Layer 8 of a small transformer language model trained on English Wikipedia (15 layers, counted from 0, width 128).
A neuron adds its activation times its output weights to the MLP's output. To switch it off is to set its activation to zero at one token and run the rest of the model.
A neuron's activation on a vector x is GELU(weights . x), where the dot is the dot product.

Input weights of the MLP neurons that the questions are about. A number n stands for (n - 500) times 0.0006.
n46: 387 429 708 593 549 268 668 353 712 619 486 613 344 376 537 495 583 819 755 486 263 232 559 510 440 412 610 544 542 742 313 295 155 562 522 436 468 491 335 505 560 384 495 402 740 577 564 448 274 412 445 760 385 446 267 713 546 611 476 476 768 564 469 391 514 269 305 371 505 693 520 365 736 797 429 294 754 377 585 482 171 737 729 509 562 234 624 716 738 722 460 250 686 756 405 969 342 593 424 419 621 399 505 663 373 380 454 292 578 422 658 732 562 555 551 568 504 594 197 542 505 519 523 254 495 397 463 451
n58: 495 591 643 614 380 254 467 481 236 505 528 639 322 554 753 500 332 350 414 515 597 653 570 219 613 542 685 505 202 348 394 221 441 558 531 877 533 660 377 654 668 517 366 500 514 367 410 724 529 515 286 514 340 408 704 790 574 538 152 628 396 739 682 519 720 329 454 538 622 385 326 606 598 211 414 421 451 686 399 620 170 666 628 312 326 771 405 355 303 918 357 480 191 486 444 384 524 790 446 360 525 683 548 491 425 668 336 213 416 425 476 593 491 495 689 509 345 495 668 789 146 472 710 653 256 631 533 575
n90: 490 770 327 458 330 608 727 520 643 828 616 903 575 547 754 505 709 536 403 109 294 735 579 244 685 180 531 642 653 581 326 439 453 284 633 954 863 400 421 484 465 560 209 490 510 437 542 850 791 468 525 530 510 402 460 461 198 590 397 667 711 850 500 264 412 353 647 495 580 363 579 451 457 387 490 649 619 383 430 613 692 708 437 520 407 568 236 351 489 704 595 410 484 918 406 731 257 527 246 171 594 505 495 450 335 580 340 365 465 449 567 375 384 786 299 319 698 241 555 540 309 682 465 495 460 584 405 722
n158: 313 612 485 545 373 529 519 291 597 301 904 563 671 328 453 402 557 559 777 348 583 602 725 368 609 805 287 410 549 452 437 590 634 378 396 459 543 748 680 641 604 389 807 537 447 455 490 249 869 379 524 394 452 663 476 556 509 219 637 401 389 369 403 661 574 505 715 514 543 574 535 635 604 366 646 557 604 342 279 784 437 398 690 523 221 290 536 794 301 395 405 525 510 687 416 471 480 692 401 617 540 286 437 111 242 509 856 462 283 638 298 177 150 467 644 421 370 727 420 370 210 524 519 340 528 113 481 681
n229: 453 297 381 249 616 534 782 675 481 764 630 452 557 633 391 150 585 358 714 417 749 374 551 652 514 490 485 605 583 399 634 419 382 368 748 840 538 742 595 650 736 624 530 642 481 316 847 442 481 339 284 333 125 770 261 565 726 685 607 346 756 555 693 403 633 509 444 381 600 586 404 491 639 229 578 482 308 525 556 407 479 465 380 356 202 102 354 646 775 500 527 414 661 787 378 485 392 773 318 559 599 628 447 122 485 670 367 543 397 469 687 535 394 348 500 435 688 529 618 486 348 701 585 327 599 426 448 751
n282: 342 484 410 521 663 500 504 574 524 597 734 452 586 455 317 173 738 427 512 480 496 316 442 709 453 602 586 426 480 381 559 559 549 536 336 408 738 610 578 823 535 668 405 235 300 381 641 488 468 712 667 302 559 531 283 519 372 496 504 508 251 612 527 548 561 504 423 418 441 550 546 285 533 546 402 511 463 588 623 727 448 533 431 515 617 471 601 475 744 656 388 442 280 567 566 347 346 496 545 146 295 461 548 464 508 676 543 265 403 504 610 672 621 696 212 596 544 201 290 571 593 460 554 504 336 304 665 624
n295: 478 353 609 338 717 972 609 604 306 657 281 477 324 542 567 389 478 328 634 421 463 560 389 370 468 581 528 343 482 509 445 530 204 556 406 384 630 441 813 495 536 475 385 500 560 98 912 431 592 562 616 418 568 527 454 580 312 432 718 236 500 457 771 264 909 660 282 495 437 829 548 818 449 639 596 349 613 418 515 589 574 278 394 482 514 405 526 711 340 368 345 548 529 728 709 491 369 394 88 746 571 356 367 382 486 527 455 514 563 597 434 231 566 559 459 526 543 431 576 605 467 596 581 594 297 148 405 481
n372: 424 558 602 195 944 447 412 864 148 751 401 768 633 489 577 444 955 468 631 431 336 631 561 516 562 212 334 397 211 479 166 626 596 437 515 505 587 464 381 630 249 605 560 614 290 198 315 641 689 544 327 827 315 439 474 667 261 721 262 618 799 391 540 484 586 414 358 346 551 449 571 772 383 575 337 710 415 599 606 515 387 429 555 485 516 554 426 423 472 586 471 495 505 749 338 263 351 489 351 516 941 212 427 573 391 480 715 752 408 375 756 651 336 804 345 354 452 239 582 313 192 484 556 246 177 557 299 304
n395: 500 420 539 383 525 363 393 592 387 449 491 288 528 644 514 545 698 476 424 400 248 571 454 559 380 486 582 485 746 705 465 640 274 192 684 327 826 449 612 647 601 440 314 420 458 699 480 589 543 368 230 952 288 409 127 287 271 560 723 635 544 676 670 481 716 577 505 597 606 567 368 482 272 441 558 693 577 772 275 572 525 722 306 243 258 529 633 559 495 679 518 421 265 537 491 666 400 313 505 509 268 768 668 328 510 284 394 514 408 379 653 650 643 268 467 811 748 477 362 327 309 654 394 701 574 351 546 290
n406: 367 264 652 246 582 328 505 586 264 595 738 449 455 801 554 509 595 771 171 201 117 931 576 568 446 187 359 524 704 363 500 419 316 425 190 553 662 436 495 442 685 597 582 588 324 567 702 693 528 721 262 537 668 389 322 625 329 609 710 358 591 543 439 393 627 558 500 427 405 459 72 695 328 636 365 589 717 563 529 682 485 490 487 504 388 648 600 457 232 666 426 616 760 816 594 491 373 317 378 551 552 659 399 390 539 523 464 727 639 513 632 595 522 373 308 522 543 459 419 427 500 317 509 500 654 525 582 375
n418: 482 659 644 534 685 233 463 719 547 486 329 547 509 552 354 190 550 524 823 382 759 467 500 451 345 532 476 606 257 565 612 280 476 580 561 324 732 683 505 548 509 364 606 195 663 438 452 560 607 190 441 588 660 549 320 478 577 258 467 605 534 408 602 223 381 756 536 372 701 296 350 411 539 483 478 432 372 671 386 634 485 358 807 545 495 294 259 631 274 543 544 631 355 634 581 153 509 763 481 707 443 747 556 90 709 564 591 390 400 415 419 376 376 523 321 808 375 546 464 620 505 200 232 360 742 337 445 379
n434: 485 299 648 527 774 412 480 727 412 721 622 361 530 641 696 421 901 568 779 323 780 536 445 478 470 667 479 712 294 744 562 586 296 567 701 527 721 439 527 623 169 373 479 407 330 637 955 459 242 441 380 897 334 406 363 693 320 349 614 863 335 569 583 422 668 347 386 631 485 385 559 609 362 221 582 505 474 311 554 554 633 602 426 332 536 294 631 795 532 590 384 302 430 358 416 417 469 640 233 541 521 480 474 561 120 696 591 273 190 726 850 278 485 677 500 352 239 479 495 515 609 520 680 814 470 337 151 302
n494: 428 92 908 345 542 436 125 455 506 904 540 391 236 658 584 218 388 500 823 581 88 598 511 398 765 641 693 382 223 358 351 511 242 297 414 506 674 398 441 810 433 531 440 315 632 352 500 179 396 518 138 500 714 771 528 588 400 613 610 547 673 440 527 610 570 688 262 314 291 680 100 489 612 311 424 442 500 404 591 605 60 602 731 461 610 459 435 782 803 524 721 416 548 676 700 945 658 530 827 772 883 646 260 330 620 741 742 652 768 568 512 412 495 545 341 296 574 552 853 56 453 255 539 444 607 513 630 369

Output weights of the MLP neurons that the questions are about. A number n stands for (n - 500) times 0.0011.
n46: 600 494 514 472 476 574 521 494 442 634 541 428 583 492 559 525 545 410 445 496 399 450 475 514 435 345 371 508 570 474 535 506 523 504 665 583 489 560 479 433 406 652 584 450 428 594 498 570 459 563 522 529 565 408 562 439 567 410 569 500 535 486 547 447 593 581 433 470 506 641 565 510 515 511 539 502 534 451 491 383 470 423 531 416 486 468 387 426 551 502 388 586 554 500 387 520 554 502 496 412 410 472 366 528 536 459 643 458 538 620 492 622 548 381 520 546 486 533 420 441 402 567 389 648 416 580 395 558
n58: 520 519 509 414 495 489 458 410 575 449 483 476 658 519 420 583 535 417 475 500 493 610 475 580 430 625 518 599 548 406 428 536 502 589 531 438 654 316 424 414 442 493 502 351 573 578 705 459 632 577 502 425 513 541 544 504 547 515 590 531 515 442 531 467 460 607 539 571 458 557 636 520 466 546 611 488 539 422 576 503 507 518 436 509 560 426 370 388 502 498 321 563 519 451 498 675 469 397 440 590 586 409 492 615 548 448 617 527 449 451 414 495 457 496 423 425 643 470 440 371 486 500 529 493 537 393 451 407
n90: 482 490 631 549 592 401 517 667 297 471 582 337 579 474 503 510 489 436 574 600 505 449 419 339 484 421 473 495 455 415 619 566 644 453 304 469 537 369 430 487 451 456 669 405 326 481 465 433 415 617 454 384 477 596 537 415 493 409 587 458 510 554 436 795 503 519 389 428 425 759 598 543 481 469 455 566 568 618 642 504 478 457 548 360 508 458 684 630 462 521 464 531 377 645 500 486 480 525 533 537 468 513 374 522 525 538 458 377 446 596 398 389 527 374 503 505 433 695 661 497 649 419 391 446 461 579 579 487
n158: 345 506 411 644 507 437 522 466 498 368 529 498 619 521 444 398 517 464 403 517 548 473 376 535 625 527 496 492 638 469 589 508 469 527 464 554 446 459 415 545 524 526 553 583 481 542 524 559 483 504 533 332 631 460 571 436 458 559 455 504 451 535 599 481 521 361 498 553 484 513 521 468 564 559 396 254 544 459 451 497 568 697 523 461 481 477 517 482 500 530 570 473 459 414 400 535 535 612 449 631 513 415 490 460 504 508 460 419 649 438 578 482 485 365 536 638 575 445 475 571 616 514 583 620 579 441 443 462
n229: 498 472 510 556 533 383 515 432 467 521 405 485 474 567 489 473 481 485 464 531 504 482 607 476 508 334 535 355 512 530 574 577 607 524 759 438 465 402 483 452 437 588 424 513 478 478 442 478 571 455 478 504 618 458 475 425 471 363 440 418 408 548 365 539 426 557 457 526 572 486 564 481 557 560 558 397 571 512 561 458 443 517 653 538 597 567 502 494 415 412 421 573 502 504 440 360 364 485 535 550 477 525 598 642 416 393 618 513 594 641 549 434 411 559 488 571 500 485 573 481 573 414 633 567 439 587 540 514
n282: 520 411 522 447 506 473 594 373 541 455 531 468 453 550 574 527 400 469 419 515 380 555 610 461 544 524 463 578 534 462 601 473 452 507 549 572 480 530 516 481 628 549 582 408 560 574 485 560 577 640 523 569 464 549 616 487 561 510 520 515 484 420 491 513 470 451 467 603 500 494 511 596 517 515 405 545 562 484 496 548 539 491 586 526 532 507 532 421 506 469 421 518 463 523 482 438 383 486 642 586 536 465 489 473 481 479 570 577 558 403 445 496 481 482 558 354 451 589 370 540 535 438 573 295 613 445 456 458
n295: 319 432 422 514 480 436 502 445 581 398 520 449 537 492 401 512 498 573 543 627 498 493 496 555 511 434 538 459 630 615 569 570 676 527 435 563 451 652 500 496 325 412 491 613 527 500 400 465 559 417 443 516 531 488 421 557 564 575 287 529 529 547 355 506 434 453 570 370 582 538 538 438 371 531 450 500 541 488 524 618 418 498 493 450 472 337 526 522 607 546 666 553 507 423 412 491 502 496 527 559 549 540 375 482 489 612 540 502 486 428 577 489 483 483 485 465 543 619 523 465 566 459 559 489 569 498 414 492
n372: 529 306 393 444 609 484 492 505 420 699 583 483 352 578 340 523 280 505 521 451 527 477 451 532 567 544 543 446 414 589 738 573 585 427 597 474 520 478 596 522 552 534 601 520 502 618 608 507 457 406 451 389 458 493 536 510 505 384 538 488 498 488 447 476 500 674 385 468 513 572 478 459 601 409 432 487 615 387 447 480 482 566 590 544 558 363 649 580 423 562 475 546 391 585 507 451 635 485 465 647 409 605 507 500 575 473 435 394 505 428 571 479 569 377 418 462 528 732 521 322 463 460 419 493 597 497 626 564
n395: 560 579 471 502 588 420 559 510 433 546 560 546 538 393 454 661 581 647 470 602 440 571 457 526 562 518 500 430 488 406 597 327 558 597 357 551 425 576 478 420 479 374 505 453 498 458 555 586 538 446 470 452 461 471 460 372 394 553 379 442 542 480 441 433 498 564 494 456 559 383 523 597 487 500 342 482 473 506 568 694 440 479 643 403 599 479 511 387 509 560 440 458 502 523 429 441 468 493 509 418 477 432 293 517 520 601 600 539 603 446 436 424 519 543 567 447 433 520 594 543 550 484 556 519 509 491 504 568
n406: 592 716 416 516 460 530 458 417 457 467 557 567 532 423 564 464 521 582 568 478 665 385 493 464 629 533 597 544 466 505 376 491 584 449 625 468 427 636 428 571 440 404 447 512 514 495 424 609 552 536 495 402 493 456 562 417 558 568 444 441 466 530 574 535 492 488 472 598 560 392 725 424 571 475 492 513 393 511 592 516 522 440 601 454 445 300 568 510 517 542 566 466 443 443 507 571 640 549 576 455 422 516 487 431 458 429 328 432 409 540 681 492 410 554 564 447 325 410 576 500 530 463 599 565 700 513 419 300
n418: 513 467 416 580 492 511 538 477 432 494 466 500 467 568 410 505 633 494 563 458 502 448 481 498 550 448 400 447 559 533 584 484 560 441 566 556 619 568 512 538 494 576 494 573 460 541 413 518 434 585 644 582 560 472 479 421 495 428 491 369 542 462 530 496 551 464 489 551 539 579 555 494 552 470 595 359 389 578 583 388 443 489 468 664 483 474 517 525 552 509 545 498 474 432 482 534 624 449 531 517 513 504 409 614 426 378 525 494 505 302 570 508 450 593 485 432 414 586 552 488 418 565 469 439 504 508 377 568
n434: 511 485 540 392 525 485 545 461 379 567 525 628 455 582 538 496 483 464 370 463 559 404 587 504 456 594 427 475 464 379 520 484 607 523 766 599 475 437 428 594 447 453 615 500 571 471 521 534 500 570 483 463 510 515 504 393 438 524 451 511 591 473 498 600 505 448 528 560 457 438 449 461 436 570 517 586 515 430 495 34 574 515 486 442 524 542 699 411 602 445 584 603 473 582 425 486 505 502 460 403 537 434 402 457 500 516 362 546 485 498 475 537 429 473 461 429 492 511 441 515 560 442 434 384 455 378 539 451
n494: 402 626 559 475 530 404 405 578 463 301 415 672 425 352 503 485 459 351 612 545 540 599 603 597 362 511 588 523 495 525 392 308 411 587 670 603 434 503 345 495 476 406 550 426 556 422 658 439 622 588 497 556 407 356 435 383 493 548 459 706 475 590 596 446 542 429 575 592 674 490 547 610 695 503 398 506 482 545 424 500 612 537 478 466 482 584 434 546 529 508 393 438 527 482 651 419 366 584 365 505 448 480 574 638 430 510 524 513 615 514 525 467 484 459 412 508 563 324 594 626 398 524 598 363 420 451 422 472

Each question names a token from some text and the token that comes next. It shows the vector x that enters the MLP there. A number n stands for (n - 500) times 0.012.

Then comes g, the gradient of the next token's log-probability with respect to the MLP's output, scaled to length 1. A neuron's effect is roughly proportional to its activation times (output weights . g). A number n stands for (n - 500) times 0.00073.

", ", then "Vision"
x: 597 520 448 642 451 515 499 456 568 448 490 527 407 579 501 475 349 572 383 468 480 501 548 586 337 484 371 423 581 549 665 522 521 508 416 521 391 435 658 557 528 455 490 426 529 488 506 675 535 511 400 606 552 485 401 580 442 539 502 625 623 556 430 461 318 457 571 665 628 474 645 535 455 508 405 565 565 650 492 241 496 610 620 519 520 651 362 533 414 439 456 560 378 596 522 541 559 522 403 313 254 495 477 543 513 462 464 447 462 552 456 572 580 540 530 463 509 504 436 458 361 441 494 452 527 612 497 602
g: 522 516 538 558 638 273 517 516 630 383 502 613 544 415 669 534 565 523 438 461 482 722 202 505 646 433 440 450 553 613 492 625 275 623 464 403 633 415 213 516 375 523 439 729 540 517 287 193 295 650 340 498 431 410 647 415 409 333 646 597 657 728 351 405 493 735 490 579 415 503 603 378 367 397 672 434 727 535 549 490 448 556 472 538 416 475 497 382 520 595 407 373 381 497 585 534 483 427 731 413 593 635 482 608 611 372 399 603 582 486 538 520 345 111 514 552 531 517 543 665 367 515 398 734 409 589 672 540
Which neuron, switched off, lowers the next token's probability most? n90

"and ", then "first"
x: 472 636 381 495 543 460 460 371 558 532 504 457 569 431 385 475 551 591 396 487 417 493 550 520 491 514 549 544 437 448 824 538 556 546 457 553 394 472 403 539 402 501 608 423 490 464 572 552 556 548 425 498 473 381 565 533 409 525 480 501 564 513 469 518 520 444 548 496 453 440 587 564 529 620 421 605 375 438 552 304 625 562 496 627 510 609 408 509 472 593 409 525 480 482 439 437 491 356 447 400 514 397 456 627 601 431 480 551 530 529 698 483 466 386 523 381 533 465 438 550 633 512 578 484 465 503 495 493
g: 531 244 441 581 540 466 604 402 697 376 721 647 674 613 457 655 530 416 577 590 379 455 189 362 694 434 551 486 612 408 606 555 432 137 379 550 634 334 608 536 479 538 556 434 634 407 451 525 389 537 392 304 541 569 648 611 695 496 630 267 258 257 471 442 389 447 480 484 672 543 439 533 389 424 383 309 354 553 426 459 374 362 524 531 572 385 643 290 257 449 579 575 611 790 636 547 488 486 615 551 444 450 568 564 703 571 578 353 512 401 670 550 582 437 596 486 499 529 589 569 470 537 675 711 418 361 404 587
Which neuron, switched off, lowers the next token's probability most? n372

"\", ", then "in "
x: 506 667 333 514 448 400 539 366 582 410 503 480 508 472 443 542 449 573 356 551 444 486 645 500 307 571 490 553 614 499 748 589 554 490 511 476 430 566 675 455 472 389 476 347 559 493 655 628 577 527 533 539 581 521 367 546 474 468 452 536 561 542 549 504 569 449 645 484 532 467 572 494 543 538 344 531 518 475 482 205 595 615 439 560 480 463 483 574 494 388 498 453 464 418 536 489 413 511 426 495 478 514 566 524 444 590 461 436 471 500 539 457 436 400 469 506 509 589 366 511 401 529 532 459 499 622 530 386
g: 305 288 662 561 604 369 475 536 415 503 476 536 389 652 390 418 525 444 556 243 419 634 399 501 640 578 498 727 758 524 557 571 418 435 524 461 688 493 447 469 774 579 632 611 396 363 445 537 514 374 552 544 551 588 655 318 329 469 676 447 420 239 557 650 565 414 631 490 416 577 721 441 309 560 638 619 317 400 406 532 514 580 613 520 428 476 253 644 312 396 599 637 409 309 395 407 558 331 333 683 662 666 510 558 364 541 529 447 539 835 380 470 532 435 580 279 449 379 583 464 537 387 659 499 513 298 506 655
Which neuron, switched off, raises the next token's probability most? n395

"K", then "its"
x: 560 537 421 430 497 539 502 421 487 380 529 498 483 382 452 554 559 462 497 573 644 537 395 495 510 464 417 528 690 353 501 507 401 593 469 476 419 527 537 319 565 625 422 461 527 514 517 462 541 579 509 459 581 467 504 593 509 389 592 511 534 584 383 404 465 619 541 479 530 558 420 474 522 839 573 593 458 382 525 429 608 636 349 565 544 544 381 557 558 421 415 566 503 357 401 471 512 450 515 446 362 450 540 491 558 422 414 567 643 467 492 513 523 455 471 589 550 555 409 479 376 478 467 475 458 520 557 486
g: 381 692 621 537 439 626 500 387 595 402 316 456 583 473 525 435 646 152 678 620 543 594 390 549 566 595 338 532 493 484 410 447 705 448 548 622 468 417 566 683 432 272 586 415 447 635 248 430 570 563 541 576 787 507 633 404 513 478 523 377 655 453 480 571 358 310 477 458 427 684 447 516 301 640 404 258 446 584 662 564 410 573 425 505 490 513 377 513 584 436 506 689 374 473 475 401 421 531 492 360 353 634 220 650 539 530 464 582 463 498 474 520 747 453 171 430 412 774 678 650 607 576 302 587 485 331 694 537
Which neuron, switched off, raises the next token's probability most? n90

"\n", then "Pe"
x: 532 498 503 513 460 463 516 411 562 547 520 468 497 434 580 562 430 507 450 477 478 401 575 408 365 510 483 529 477 508 665 630 441 565 607 531 284 470 509 419 427 399 541 437 555 592 584 439 460 516 540 562 417 499 511 542 474 426 602 465 567 468 520 416 461 451 474 577 467 353 576 497 445 650 426 674 570 361 498 216 607 317 560 372 607 542 689 580 502 478 500 510 601 481 459 581 451 622 544 402 540 417 439 487 511 464 515 567 512 534 613 529 529 447 452 571 437 543 432 484 643 503 471 470 378 632 469 437
g: 572 597 437 339 588 483 494 518 176 484 402 482 526 549 361 393 518 468 334 506 397 795 361 581 704 515 456 398 413 682 576 569 496 433 612 551 537 578 455 615 384 754 560 410 457 516 450 608 429 623 175 759 619 292 420 427 389 526 506 529 606 581 330 334 475 701 710 450 653 546 334 403 667 337 510 513 584 451 509 485 591 644 374 348 641 518 384 527 566 540 549 408 298 429 748 400 634 592 290 379 580 590 371 582 665 496 491 494 362 562 628 767 293 491 490 323 654 748 357 538 412 527 395 507 460 486 462 449
Which two neurons, each switched off alone, lower its probability most, in order? n46, n434

"-", then "202"
x: 703 564 508 362 434 510 480 503 538 347 527 357 322 467 622 586 453 602 512 547 473 489 437 597 485 435 526 375 544 611 432 558 471 642 524 539 535 555 314 262 521 445 615 385 487 595 382 660 576 503 527 475 485 434 514 523 515 527 472 515 528 549 339 563 391 483 226 627 596 596 520 367 448 540 483 372 498 561 599 466 448 574 606 539 491 595 487 540 480 548 565 643 572 458 423 696 391 589 609 445 599 437 453 602 462 446 492 395 430 500 410 446 544 467 543 543 408 511 350 488 483 550 656 374 526 707 537 430
g: 340 476 412 428 660 576 778 503 381 365 408 461 604 418 450 607 553 394 322 385 365 431 411 476 483 400 503 551 458 489 538 532 642 464 527 614 426 667 297 697 371 428 467 634 445 335 467 415 429 519 502 383 379 359 284 588 309 579 613 588 452 502 616 640 573 435 650 368 557 487 546 511 620 472 220 531 359 534 587 390 634 476 385 567 469 781 423 578 604 391 312 308 365 685 536 429 622 472 622 771 370 412 440 774 291 736 571 546 593 600 591 416 457 700 395 569 386 606 430 423 408 588 693 367 545 610 824 597
Which neuron, switched off, raises the next token's probability most? n46

"| ", then "0 "
x: 517 528 377 518 404 496 652 482 502 607 465 579 469 473 427 641 408 411 441 571 540 504 467 360 490 467 506 493 498 373 601 323 416 561 708 568 391 484 490 579 496 480 593 389 512 507 334 568 535 552 496 467 435 487 459 615 508 517 585 401 450 485 457 486 403 479 458 546 434 530 533 513 547 409 551 501 574 565 519 250 587 497 436 370 506 540 540 379 466 538 574 749 583 518 475 564 446 404 501 451 483 514 530 463 623 499 407 472 681 439 406 465 590 497 596 335 596 539 383 448 518 495 574 452 543 581 570 651
g: 505 581 322 662 298 445 552 545 381 357 647 672 453 292 655 655 440 443 598 653 471 592 616 180 375 687 683 609 534 504 340 536 455 405 374 605 444 389 421 471 563 416 477 322 472 417 561 521 539 499 544 496 299 525 426 549 353 475 443 567 564 605 668 463 449 612 259 533 468 605 543 517 568 578 486 519 710 643 162 506 489 519 552 265 402 584 672 743 526 503 549 623 668 492 453 485 774 586 153 529 439 365 468 337 728 470 535 313 365 480 412 417 582 510 385 361 375 599 424 512 529 636 587 775 566 465 457 573
Which neuron, switched off, lowers the next token's probability most? n90

", ", then "the "
x: 531 540 441 444 582 435 459 421 555 434 457 506 470 453 520 515 405 647 410 511 486 435 608 572 326 568 533 558 558 487 814 582 501 545 524 499 375 550 439 498 518 425 472 410 497 454 453 544 533 491 455 453 636 485 358 531 422 538 509 527 546 495 530 492 515 437 624 451 586 474 589 550 440 535 375 509 555 482 447 248 508 668 462 516 528 539 427 525 454 402 468 525 472 554 572 556 481 513 575 319 347 529 532 622 530 501 488 471 615 502 479 617 555 381 644 434 511 502 406 535 460 511 468 473 512 611 465 433
g: 420 559 610 674 676 422 422 590 495 577 286 245 362 464 358 457 483 264 634 522 604 503 466 407 486 592 635 485 306 409 541 695 506 490 645 440 530 485 642 670 328 605 406 556 379 477 557 415 599 442 434 589 586 317 409 420 444 619 596 520 700 425 639 550 458 453 377 419 381 608 426 596 418 417 557 472 385 421 691 616 327 488 493 399 512 753 572 296 406 596 581 425 555 323 608 556 529 550 494 535 542 642 454 558 491 662 406 589 615 68 633 589 707 627 599 270 578 441 717 396 574 506 503 604 145 421 611 291
Which neuron, switched off, raises the next token's probability most? n46

"| ", then "Tar"
x: 596 649 487 539 485 543 473 522 561 529 494 448 448 416 483 578 589 470 446 532 539 533 332 478 532 375 483 506 592 421 645 396 496 449 735 525 396 424 440 602 495 584 563 336 466 509 343 533 561 419 505 494 446 503 494 500 491 626 470 430 501 446 436 504 431 475 551 425 484 449 525 490 520 388 551 527 473 548 468 131 554 494 502 461 517 428 548 550 480 440 600 534 543 503 515 528 573 293 561 378 553 514 460 426 613 468 420 566 572 468 503 579 466 471 497 437 531 606 478 432 485 487 537 551 556 629 527 655
g: 441 527 512 401 665 555 585 569 190 420 459 602 624 762 602 430 433 618 521 420 421 535 628 533 518 584 611 512 384 637 711 589 389 580 656 664 348 584 290 525 463 543 524 647 197 507 363 282 343 436 407 441 346 459 284 441 603 596 535 474 473 513 549 517 647 559 508 652 574 543 418 416 365 422 494 698 461 272 685 487 630 611 362 495 544 483 561 430 426 369 565 611 627 376 451 318 484 752 571 535 361 688 569 707 647 401 239 608 404 466 644 540 440 287 622 276 423 457 372 434 356 658 359 610 379 407 630 637
Which neuron, switched off, raises the next token's probability most? n372

"| ", then "24 "
x: 491 492 280 479 402 474 672 431 513 565 475 604 443 436 342 651 444 505 427 514 567 500 611 430 488 498 560 493 530 408 631 268 439 617 647 581 340 571 503 556 492 397 630 395 523 538 422 583 580 552 527 462 396 487 469 583 506 519 425 380 486 485 471 530 479 523 525 599 448 513 573 514 542 396 578 424 489 672 457 401 590 471 454 410 500 516 506 420 436 536 527 662 526 505 407 456 514 491 469 528 510 594 552 504 717 453 419 458 577 383 417 523 539 462 567 419 581 593 372 474 546 494 455 336 534 572 640 579
g: 543 493 528 193 483 523 492 523 667 765 400 293 455 753 309 246 566 523 313 280 386 677 489 651 493 526 501 387 653 671 682 484 435 499 479 550 712 608 592 539 579 329 508 836 737 421 496 454 473 561 352 625 571 461 387 361 558 479 564 710 460 461 463 584 390 573 637 654 543 671 596 482 319 492 566 402 516 398 527 426 573 448 537 764 492 419 431 321 618 432 374 343 656 524 417 365 379 414 476 519 631 627 441 699 295 397 422 519 589 334 381 608 472 511 589 476 447 377 503 490 504 274 423 472 588 375 379 691
Which neuron, switched off, lowers the next token's probability most? n58

"\n", then "| "
x: 633 473 554 453 441 465 404 477 680 512 511 560 494 399 595 478 480 468 555 430 561 466 548 556 487 520 466 517 543 472 520 567 431 546 654 592 351 479 598 513 429 309 478 570 511 539 536 491 562 626 461 468 469 428 488 493 411 516 598 507 502 495 606 447 524 504 549 575 543 262 652 561 503 562 482 584 530 373 489 190 659 400 550 456 491 596 695 534 506 425 440 479 579 395 410 529 524 500 468 390 434 388 439 508 457 377 487 585 486 609 695 424 465 495 446 536 448 516 472 493 565 582 408 430 493 531 508 459
g: 288 354 400 582 536 593 437 353 599 518 704 329 655 509 466 531 476 557 604 542 457 413 465 505 326 570 527 595 594 383 611 543 492 574 462 380 456 422 629 216 459 428 500 453 622 444 599 338 480 425 679 423 415 696 555 699 731 433 358 304 476 413 515 706 478 182 497 576 356 512 475 481 264 606 443 742 540 433 514 489 512 507 422 328 433 341 554 599 457 457 556 708 842 654 241 693 429 531 798 662 482 560 658 391 369 477 360 613 627 333 403 455 499 445 615 644 449 373 678 447 517 448 560 543 586 528 300 524
Which neuron, switched off, raises the next token's probability most? n434

"\n\n", then "=="
x: 615 445 506 515 551 468 553 383 443 493 487 435 467 460 550 510 516 513 450 476 485 425 594 527 443 494 535 523 437 535 571 612 590 505 566 513 432 434 485 528 378 383 513 564 528 534 598 546 454 557 426 494 399 476 446 489 496 501 539 557 488 438 515 495 529 589 584 683 651 391 557 508 507 604 456 572 572 492 473 37 593 363 425 443 560 478 696 515 587 464 493 541 596 445 462 543 458 509 322 478 431 439 474 507 514 426 529 542 529 561 593 411 618 372 538 531 489 551 395 465 534 511 593 562 317 644 532 377
g: 646 693 613 438 559 455 541 386 413 636 555 484 611 530 331 309 235 484 392 549 543 489 691 417 409 413 543 451 413 559 460 422 773 441 462 663 691 605 424 613 359 557 399 597 590 434 557 446 891 499 361 437 585 435 315 428 462 392 688 608 680 801 521 400 412 697 649 621 644 554 471 529 596 511 495 588 676 591 454 544 418 422 573 559 477 382 461 367 710 307 405 636 232 449 363 566 518 484 351 334 494 516 581 460 459 412 445 552 432 570 603 367 656 428 714 542 421 501 419 226 390 409 482 514 425 217 603 338
Which neuron, switched off, lowers the next token's probability most? n434

".", then "05 "
x: 621 530 491 557 305 525 550 451 444 679 499 463 453 411 417 569 453 469 602 510 452 495 398 457 430 478 378 481 430 449 563 477 452 659 443 503 483 561 665 607 620 453 461 550 510 607 526 649 528 499 563 490 677 451 502 587 533 514 544 394 479 554 319 554 461 582 614 473 430 476 670 592 458 672 499 357 524 497 507 391 552 466 485 404 569 445 496 406 534 470 527 629 352 400 498 554 461 384 575 521 501 360 291 629 495 499 367 527 456 301 565 365 528 557 526 508 570 407 446 551 415 517 622 522 500 638 427 470
g: 477 516 279 551 427 694 684 406 388 423 481 332 512 349 517 641 685 477 656 434 370 544 487 449 348 550 389 572 722 552 539 657 574 566 447 353 496 520 582 481 664 669 762 440 569 426 553 350 642 426 534 314 617 510 423 503 576 472 381 651 411 391 516 462 557 506 568 399 616 672 383 253 319 657 402 558 522 427 413 499 473 417 678 448 664 336 550 364 445 143 483 657 565 421 406 574 554 505 675 623 658 486 311 688 430 381 420 533 534 598 502 473 752 770 438 616 262 498 289 450 547 490 640 388 572 573 272 309
Which neuron, switched off, lowers the next token's probability most? n295

"| ", then "The "
x: 597 553 497 506 515 566 474 488 573 464 486 482 484 436 441 546 508 480 392 596 564 511 379 522 549 388 516 498 595 332 604 382 451 522 677 525 394 330 395 524 440 553 448 331 513 417 333 587 557 508 565 518 476 526 522 564 530 563 510 593 516 504 475 557 446 447 635 452 573 484 561 559 504 370 576 507 527 610 402 133 578 483 630 460 586 438 569 561 427 411 565 567 430 517 435 511 585 421 467 440 592 494 447 447 540 474 383 538 619 486 592 533 433 379 487 465 490 596 580 445 419 441 504 480 438 708 585 565
g: 541 444 553 512 707 485 479 476 57 452 299 553 382 658 386 520 388 541 375 302 434 484 602 699 570 651 584 452 398 577 745 546 507 387 756 688 482 503 309 673 342 483 593 733 306 546 289 506 557 652 440 442 393 367 490 400 476 386 546 408 483 560 475 586 573 497 569 548 453 539 434 562 556 384 364 627 454 347 710 353 545 655 464 624 525 510 485 481 320 341 237 467 646 397 624 473 450 490 536 552 470 524 668 699 531 487 296 413 328 475 697 754 403 416 758 474 487 515 414 560 544 599 438 579 321 483 636 623
Which neuron, switched off, lowers the next token's probability most? n395